Layer 5 of a small transformer language model trained on English Wikipedia (8 layers, counted from 0, width 128).
A neuron's activation on a vector x is SiLU(gate . x) times (in . x), where the dot is the dot product.
The model reads these tokens: "," " Wal" "ker" " and" " As" "s" "o" "ci" "ate" "s" "," " In" "c" "." ","

The vector x that enters this layer's MLP at each token. A number n stands for (n - 500) times 0.0061.
0 ",": 487 411 487 373 323 583 421 644 307 569 357 635 521 564 400 435 668 356 546 373 704 486 546 314 489 555 620 394 590 321 487 374 442 351 172 496 274 337 437 550 274 473 551 276 415 554 398 762 521 658 466 559 642 540 608 521 436 653 387 480 444 580 621 379 469 476 268 539 376 332 621 436 637 556 494 770 532 558 532 551 602 482 741 461 649 414 468 470 251 586 442 469 500 541 529 631 632 512 550 528 512 474 486 607 571 394 396 600 341 352 509 435 584 475 418 410 583 455 514 518 442 555 379 204 406 445 438 641
1 " Wal": 404 530 507 355 323 582 226 334 334 627 403 584 490 268 478 470 718 342 447 306 688 414 505 543 561 664 519 586 645 388 366 580 274 571 289 552 280 377 508 536 514 440 544 575 386 666 437 665 452 591 360 382 486 490 638 570 468 549 420 417 304 654 704 585 459 609 377 454 521 496 556 413 642 678 574 618 549 549 647 371 410 486 832 428 667 525 312 580 462 455 437 509 461 525 579 583 663 397 489 471 634 375 617 489 696 435 299 337 477 342 381 381 615 514 180 581 471 664 419 382 463 506 390 490 461 550 442 520
2 "ker": 444 399 568 412 378 457 176 511 342 581 463 689 628 531 398 440 546 418 436 344 523 394 507 357 674 273 546 501 558 425 464 559 427 695 510 496 104 371 578 400 446 637 586 629 333 526 407 671 576 394 383 474 328 448 513 573 260 438 348 476 428 408 545 449 502 578 392 303 593 483 539 466 685 443 452 586 417 564 630 494 656 474 660 374 644 536 431 599 407 555 338 477 594 535 482 698 606 607 260 493 509 336 415 292 430 530 484 368 469 499 488 360 484 348 471 642 483 693 474 552 501 538 228 530 327 606 350 506
3 " and": 460 380 474 464 378 524 228 642 293 666 487 739 647 589 329 287 681 427 417 345 744 441 426 408 454 560 529 393 524 324 420 421 369 379 343 418 285 278 437 478 256 492 689 311 366 557 431 736 548 528 572 527 533 424 532 515 397 532 446 514 471 592 520 303 454 479 393 513 481 528 557 501 550 470 522 783 524 634 472 442 412 592 630 425 909 429 443 625 459 550 438 549 636 650 640 645 521 418 454 592 515 337 548 438 640 419 337 495 351 443 453 478 510 363 491 429 480 450 527 438 475 569 334 289 477 474 546 568
4 " As": 542 485 470 376 306 501 269 439 357 721 398 686 510 356 504 393 579 363 344 303 615 553 441 399 328 592 676 298 571 417 407 404 412 507 301 580 173 328 409 567 453 496 534 444 472 547 356 637 604 619 381 471 597 363 656 518 495 557 606 505 458 418 630 513 408 514 601 471 493 485 575 364 653 530 482 484 545 535 493 238 298 357 605 463 676 420 463 419 441 559 331 567 480 572 638 497 566 404 476 691 405 320 509 510 633 476 183 434 436 305 456 441 757 467 408 579 419 726 376 319 514 684 378 356 526 434 555 544
5 "s": 593 440 504 407 358 466 300 590 278 703 418 612 565 355 211 400 673 425 382 431 697 541 484 621 390 512 596 371 590 581 478 491 347 495 378 687 403 314 498 411 343 435 624 464 561 532 319 551 385 585 528 419 511 384 610 498 557 495 434 539 516 420 709 562 506 489 372 373 522 355 595 313 571 487 542 428 541 678 431 529 520 462 569 406 431 285 491 407 251 542 398 413 463 518 673 503 484 410 586 540 469 221 558 386 653 657 322 506 408 467 653 285 492 436 445 608 589 711 188 390 480 500 619 182 227 597 326 466
6 "o": 578 569 512 471 461 516 558 436 369 707 311 529 667 459 544 541 840 459 374 426 760 595 450 561 327 432 409 430 556 582 417 522 450 347 216 620 316 348 578 418 168 518 498 634 569 416 594 687 293 592 509 527 578 546 730 703 567 488 405 456 412 458 476 452 412 509 380 468 506 680 402 351 530 467 364 356 638 410 523 466 595 408 427 636 478 443 487 295 220 490 435 462 537 551 644 464 490 378 665 253 487 475 523 451 544 681 325 589 410 355 432 268 537 625 399 532 491 736 347 446 515 412 516 293 446 461 544 360
7 "ci": 574 549 506 622 352 405 252 549 287 679 482 491 611 593 500 532 667 443 528 412 657 519 452 478 581 376 565 230 506 362 579 406 525 472 410 635 420 338 510 359 424 492 456 618 479 524 421 651 475 759 596 552 601 597 535 538 512 452 276 736 380 600 544 466 293 401 415 293 612 614 488 345 629 500 535 423 681 456 665 599 550 466 357 337 611 400 634 317 377 558 582 311 354 543 493 324 372 560 504 423 586 400 533 533 443 977 356 527 442 594 424 326 626 525 552 640 458 541 493 458 523 635 615 265 277 741 566 410
8 "ate": 498 470 378 352 481 448 375 600 241 706 328 682 523 560 534 333 720 394 487 573 711 490 381 411 570 384 699 402 756 376 408 409 430 399 444 421 245 369 356 500 503 557 650 518 321 691 420 787 522 569 588 533 503 489 465 471 384 387 415 715 421 359 619 459 360 533 421 488 491 451 567 516 634 348 553 564 652 391 596 411 526 541 413 475 600 308 475 405 343 717 397 507 519 454 511 498 405 572 273 455 334 423 466 312 524 721 367 579 409 611 495 439 573 468 423 691 496 458 243 376 521 553 392 331 294 741 552 496
9 "s": 501 521 421 536 269 499 339 621 410 607 411 702 529 662 489 235 673 409 411 429 715 341 588 390 554 408 606 392 472 361 359 279 363 485 342 438 277 329 530 472 361 578 569 603 335 554 405 665 540 675 696 593 554 565 559 495 474 490 460 571 364 263 582 454 385 482 446 350 620 430 602 368 623 371 557 577 647 548 462 517 570 397 426 323 602 265 371 564 264 641 451 610 550 651 482 478 569 486 340 513 434 396 426 392 599 450 348 584 554 605 505 443 583 453 457 505 427 631 406 438 427 557 258 218 227 485 418 604
10 ",": 530 393 456 361 340 585 439 589 287 533 345 665 565 622 467 346 721 361 484 381 729 482 607 370 491 508 628 355 571 284 374 427 516 360 209 545 249 350 483 574 276 564 561 262 377 608 389 712 532 723 461 596 510 536 611 552 424 533 332 484 477 606 656 468 466 443 354 514 347 334 609 473 692 514 562 779 550 439 534 560 588 457 644 477 612 369 449 486 238 598 437 500 539 565 521 592 630 474 647 560 434 456 499 504 629 464 381 576 462 384 501 431 532 510 403 404 500 452 529 522 505 512 417 192 390 461 476 566
11 " In": 544 503 511 440 394 608 385 413 413 772 411 605 598 465 445 318 596 411 358 472 711 402 387 580 467 646 551 454 582 353 331 374 289 470 285 553 164 338 468 437 442 583 526 612 358 599 547 562 514 569 517 396 538 364 593 542 520 759 463 441 442 440 618 539 557 565 431 365 391 505 480 302 644 562 547 639 484 490 419 361 454 391 606 380 564 404 390 401 410 704 407 478 444 327 561 571 541 552 632 592 399 329 547 512 519 684 366 385 545 303 354 479 689 587 343 499 442 600 548 325 482 520 550 160 601 567 471 613
12 "c": 805 580 404 191 399 530 532 632 467 781 436 502 424 472 359 299 601 342 522 540 730 397 288 520 504 482 373 417 503 429 303 597 456 588 288 445 386 464 464 509 284 342 612 474 477 511 676 526 323 490 553 411 518 431 563 419 471 614 494 479 354 590 491 568 422 187 383 396 454 448 692 341 516 515 571 493 611 639 446 412 612 373 784 403 452 420 352 485 442 402 325 315 421 405 604 563 435 590 725 352 564 340 435 419 504 552 326 560 626 436 475 254 578 464 357 468 617 469 599 568 380 652 296 335 418 553 425 409
13 ".": 553 540 307 383 277 391 347 608 353 589 318 615 708 710 493 341 553 116 420 409 718 401 468 425 625 477 534 452 605 432 411 324 527 506 357 675 284 377 512 389 314 497 703 406 476 582 572 637 492 559 379 410 603 470 666 457 545 661 395 556 553 538 501 519 457 371 269 437 427 411 530 364 508 442 400 730 591 376 656 520 730 363 590 429 598 426 530 452 402 533 489 414 711 461 442 723 604 661 471 564 429 346 519 442 626 396 383 609 500 419 377 498 460 439 318 464 530 541 376 617 487 585 285 523 363 638 465 569
14 ",": 519 536 420 386 404 605 458 546 321 537 422 693 580 717 480 286 609 380 536 284 674 509 488 394 496 589 602 497 540 241 380 357 469 450 259 507 198 355 480 559 352 516 702 338 478 632 445 572 530 758 529 460 532 505 598 615 500 533 269 512 561 713 658 495 498 335 457 505 393 472 499 454 718 536 423 792 585 529 600 539 601 440 597 420 587 440 402 419 405 645 469 527 675 421 537 674 685 618 553 589 454 437 498 476 626 456 405 597 491 433 290 489 455 453 422 464 498 501 595 655 500 460 386 248 384 402 447 570

Each question shows the input weights of one neuron of the MLP. A number n stands for (n - 500) times 0.002.

n30 gate: 575 365 351 528 411 605 392 505 552 563 603 571 385 441 503 665 372 475 628 715 475 461 580 643 611 637 667 679 607 405 431 668 537 508 482 500 600 531 544 536 471 442 480 458 440 387 672 582 542 527 408 603 441 515 433 612 370 494 531 305 430 390 317 519 600 620 494 567 344 523 500 618 494 453 359 394 449 525 592 483 503 536 444 603 489 534 404 585 556 581 664 636 532 598 461 509 517 511 462 452 627 465 576 267 511 473 520 477 430 453 425 503 462 544 495 778 722 574 495 610 511 575 427 480 434 412 443 572
n30 in: 340 436 723 471 467 513 527 644 706 547 395 569 526 231 312 333 493 372 436 742 400 599 381 404 591 641 399 375 533 471 591 618 450 438 632 510 219 500 538 442 497 536 324 543 620 616 529 555 526 490 611 624 218 514 310 536 519 463 457 614 615 526 516 604 552 414 404 440 546 569 432 467 494 526 468 617 627 474 536 573 559 662 507 562 547 556 414 460 579 349 633 301 554 281 442 264 712 513 465 372 704 273 408 614 559 427 533 358 312 405 656 352 423 529 458 414 396 587 400 513 481 546 477 561 547 564 436 487
On which token does it fire most, and how strongly? 2 "ker", at about 2.2

n426 gate: 595 511 423 327 489 378 475 665 417 389 541 494 311 460 552 598 560 593 676 492 644 607 503 574 421 475 478 297 440 519 519 569 466 497 590 547 555 584 428 489 609 508 519 574 386 470 447 437 327 457 560 424 410 469 439 560 330 595 475 606 410 681 397 470 535 580 544 539 533 387 565 412 511 432 614 609 400 593 453 415 373 481 470 514 754 591 417 386 546 391 560 538 441 511 613 389 784 519 336 626 508 410 401 256 393 415 409 492 423 541 478 569 527 562 511 511 489 636 425 589 540 497 443 585 542 500 492 565
n426 in: 366 517 636 537 471 435 625 628 520 423 398 462 418 365 453 445 605 521 420 593 429 526 575 474 497 465 363 494 655 529 567 553 491 564 577 585 591 575 671 291 342 601 559 599 369 457 594 646 462 303 547 581 468 567 401 213 563 411 385 576 509 512 535 500 601 278 500 615 573 621 598 656 653 538 590 552 467 520 561 477 468 483 558 404 536 462 321 405 331 491 543 549 395 450 362 586 497 622 471 477 676 636 468 523 465 523 553 428 494 456 300 734 340 494 395 447 355 562 443 638 457 494 404 458 652 600 581 497
On which token does it fire most? 2 "ker"

n417 gate: 482 644 568 503 424 373 755 669 623 370 600 608 408 485 442 524 412 506 407 363 574 503 428 402 551 381 424 350 424 497 467 720 559 488 506 454 680 353 464 431 522 479 327 396 547 491 503 519 546 345 479 227 488 430 497 307 584 382 466 336 515 335 603 437 461 554 546 445 494 515 503 245 527 461 446 381 739 491 460 344 388 500 674 430 363 670 374 609 366 515 588 327 575 500 674 475 632 336 422 540 657 484 650 621 473 456 389 415 491 479 494 399 473 636 503 564 418 466 530 533 650 464 463 617 593 515 406 494
n417 in: 503 356 592 413 402 490 480 357 416 523 493 638 480 569 378 477 477 395 437 400 407 368 490 572 552 428 506 304 474 643 345 543 510 646 562 539 595 707 417 516 497 532 622 392 517 500 465 422 618 567 477 422 676 544 396 526 658 287 411 451 513 638 448 510 267 475 602 353 477 418 435 345 461 588 326 503 453 611 585 480 477 381 435 552 370 480 576 317 441 409 604 451 423 686 616 728 375 581 542 810 648 372 493 665 549 497 133 534 366 526 429 516 564 500 468 585 341 467 413 272 484 639 396 490 580 724 687 513
On which token does it fire most? 4 " As"

n9 gate: 445 625 433 452 477 596 490 468 481 407 467 566 657 390 625 542 442 497 630 547 451 293 413 585 341 376 435 598 549 675 348 353 734 627 566 448 402 423 229 462 540 283 447 591 540 478 548 480 536 411 636 503 451 219 531 382 629 503 595 529 441 461 688 497 358 503 641 269 484 484 468 549 561 474 503 469 477 396 356 618 461 487 487 494 470 127 461 606 529 601 542 481 477 604 449 140 523 516 487 536 465 365 582 761 480 550 434 520 565 614 604 526 411 516 637 349 519 434 321 606 516 280 340 439 490 506 510 555
n9 in: 487 562 545 572 566 517 592 536 605 547 244 688 567 644 483 381 295 533 480 442 567 302 536 527 460 311 656 560 497 424 642 470 602 646 634 393 567 446 506 487 432 586 480 707 351 480 513 427 510 347 354 259 560 652 433 540 674 541 477 411 403 333 678 395 460 354 493 510 573 366 635 487 372 447 655 430 713 261 297 403 408 589 420 295 483 648 580 564 487 676 625 536 541 673 484 527 480 493 618 540 503 734 786 490 659 629 402 589 590 560 427 530 555 612 451 403 543 422 461 461 513 325 447 548 609 422 374 642
On which token does it fire most, and how strongly? 9 "s", at about 4

n359 gate: 445 361 437 367 626 590 644 631 575 681 488 540 562 731 676 460 347 454 519 475 463 345 576 633 683 558 537 445 580 463 503 426 519 430 480 463 373 575 296 521 525 655 308 405 625 603 587 423 552 485 427 470 439 516 571 426 276 556 485 552 494 300 512 442 561 647 423 559 634 580 430 627 639 439 491 384 369 356 558 602 512 415 515 582 625 503 602 653 604 399 479 433 418 377 500 419 531 408 340 537 324 411 454 634 439 396 606 468 451 540 393 337 341 564 557 380 723 684 503 292 497 488 460 548 534 458 409 658
n359 in: 577 458 470 606 423 607 535 353 354 246 281 500 463 625 696 445 273 454 446 497 500 376 485 413 408 512 485 537 296 341 457 398 361 561 791 485 442 446 581 455 418 436 609 553 607 327 725 658 562 566 506 448 583 612 506 525 473 377 416 512 426 667 384 597 411 425 441 518 604 516 479 410 518 607 585 562 497 577 568 410 736 180 565 399 506 431 575 500 617 435 475 629 674 371 497 425 677 485 694 540 466 570 426 442 460 545 434 570 450 432 491 565 527 503 506 503 411 447 657 658 443 543 571 427 579 446 424 418
On which token does it fire most? 13 "."

n89 gate: 437 735 664 349 605 481 467 671 437 357 605 461 602 380 616 462 538 292 454 582 335 445 459 471 639 465 567 382 593 503 547 458 546 608 787 449 617 366 503 575 569 563 436 554 510 632 497 450 490 447 421 557 382 517 451 423 289 425 699 471 446 601 468 491 459 522 349 314 424 625 582 564 346 411 431 379 565 618 398 263 430 377 357 636 649 506 561 438 376 500 291 541 438 433 544 477 465 525 678 516 327 776 497 497 602 515 371 513 526 475 690 369 612 687 344 554 408 497 315 393 444 525 452 441 435 547 405 424
n89 in: 445 469 547 517 465 521 726 631 595 377 431 409 611 487 458 317 538 563 415 493 518 326 452 483 675 424 493 472 549 397 582 646 536 645 452 382 419 493 399 493 397 562 794 680 521 531 635 626 472 412 441 734 313 601 463 542 356 436 388 497 514 517 727 695 658 456 423 543 672 434 510 730 517 579 562 551 571 583 188 361 545 599 673 620 444 525 444 451 382 635 507 583 585 566 612 591 483 324 762 434 613 668 545 455 524 547 711 258 715 559 596 510 527 685 537 730 521 370 425 589 514 614 452 299 595 575 734 538
On which token does it fire most, and how strongly? 8 "ate", at about 3.1

n454 gate: 445 514 658 497 451 610 527 585 380 574 424 544 643 494 468 401 396 558 488 586 367 482 540 567 529 581 367 608 462 448 336 474 458 517 346 573 490 396 548 480 497 457 409 392 631 554 404 424 506 423 433 633 509 461 472 465 612 625 650 480 523 603 561 537 604 517 444 617 558 515 520 491 664 503 535 405 298 404 240 477 442 621 515 569 530 618 620 616 660 520 566 242 467 509 606 311 529 625 314 485 566 557 570 405 541 590 550 575 366 474 610 427 640 714 526 424 509 533 520 543 260 459 488 639 256 323 580 425
n454 in: 538 420 393 409 488 515 444 610 548 356 567 529 520 595 602 460 457 494 399 637 512 331 409 538 500 532 376 491 529 422 549 721 411 500 598 442 458 544 353 460 328 316 353 439 281 397 387 461 529 650 546 425 399 449 402 416 652 482 544 442 430 423 529 451 609 537 529 567 595 485 520 509 606 561 380 524 544 353 401 439 460 448 593 408 281 438 599 400 494 335 696 465 387 483 645 718 518 335 543 436 606 497 259 641 541 626 547 449 526 535 584 410 426 451 367 407 457 438 366 571 625 408 662 446 438 537 408 618
On which token does it fire most, and how strongly? 2 "ker", at about 0.31

n473 gate: 406 391 595 400 566 436 503 472 444 461 453 637 471 598 424 431 346 589 671 646 356 672 466 281 472 424 522 487 186 582 466 535 471 428 446 252 563 578 546 742 542 626 500 560 352 528 478 398 528 475 620 343 547 605 427 484 569 377 331 598 535 329 509 556 675 602 433 564 403 478 491 449 584 764 806 583 432 522 462 567 534 597 519 500 471 481 439 310 550 465 578 365 561 724 537 603 353 509 258 358 469 604 434 578 610 561 510 510 522 506 597 468 531 475 568 392 393 423 494 680 568 352 487 451 458 671 471 437
n473 in: 530 455 450 431 703 482 373 435 470 688 612 647 740 497 619 533 572 591 311 547 574 534 360 345 662 367 467 479 488 461 509 476 503 536 574 384 568 469 346 458 460 626 598 570 478 467 456 690 536 654 542 554 588 384 570 479 461 506 558 512 470 389 461 470 542 290 357 570 545 408 428 595 234 479 596 465 713 503 461 643 425 350 554 512 420 377 494 417 567 491 593 605 540 573 628 601 252 624 494 539 500 706 327 491 748 444 611 706 597 545 614 521 402 527 388 476 386 509 322 551 438 494 470 459 580 533 506 581
On which token does it fire most, and how strongly? 8 "ate", at about 1.5

n496 gate: 387 388 500 582 550 528 582 562 396 548 456 520 439 596 335 603 608 611 673 571 399 489 560 693 536 392 591 645 489 453 594 478 452 389 550 612 621 483 424 642 585 494 683 411 540 574 514 541 489 533 464 641 567 437 508 247 613 463 385 503 414 623 500 560 327 530 411 535 577 455 363 374 470 406 473 544 630 439 586 514 365 654 572 572 545 655 408 599 281 483 450 696 363 578 497 545 578 547 571 483 577 523 514 607 564 481 413 466 550 583 464 567 465 569 535 466 666 441 587 607 484 282 492 402 443 429 332 467
n496 in: 480 472 422 574 466 684 459 478 410 587 549 457 365 533 408 617 563 601 541 344 427 676 466 604 423 417 471 491 667 531 440 460 603 580 482 428 599 356 483 356 474 580 575 552 371 483 475 629 480 483 417 825 532 551 500 603 435 380 390 489 422 531 380 557 435 436 587 316 477 477 580 682 540 371 426 548 579 443 555 621 486 520 469 625 401 451 595 374 368 431 514 614 321 560 506 459 581 563 382 592 642 414 463 332 615 547 273 456 627 551 420 437 576 400 511 457 503 453 387 655 573 523 308 628 632 447 336 548
On which token does it fire most? 10 ","

n125 gate: 473 477 583 459 589 464 485 425 523 672 482 566 548 563 470 530 491 485 648 464 461 422 587 661 391 538 465 524 316 479 576 411 567 527 513 470 454 567 480 529 518 365 590 426 467 483 791 355 503 488 491 453 370 309 628 444 415 515 428 453 547 474 265 529 400 442 485 749 424 402 386 533 564 438 611 503 569 527 601 488 644 500 524 565 349 620 473 470 219 461 459 368 624 506 686 359 434 479 549 672 567 717 512 421 589 763 437 707 357 444 568 503 616 594 587 521 444 660 605 413 520 550 358 417 470 439 424 512
n125 in: 350 589 541 539 395 595 568 632 568 567 479 384 536 410 606 548 635 379 448 485 744 543 509 518 503 542 539 485 379 515 548 594 633 488 462 418 319 330 532 589 509 602 476 488 592 485 512 340 554 397 506 584 389 638 549 681 497 457 409 290 470 512 434 479 682 432 494 347 626 436 464 582 676 371 569 535 610 629 518 579 455 569 458 658 402 356 664 497 452 500 521 497 370 575 364 567 558 518 692 382 467 687 431 479 675 273 473 509 718 533 635 576 317 599 526 606 593 414 630 313 420 362 539 550 349 432 546 593
On which token does it fire most? 6 "o"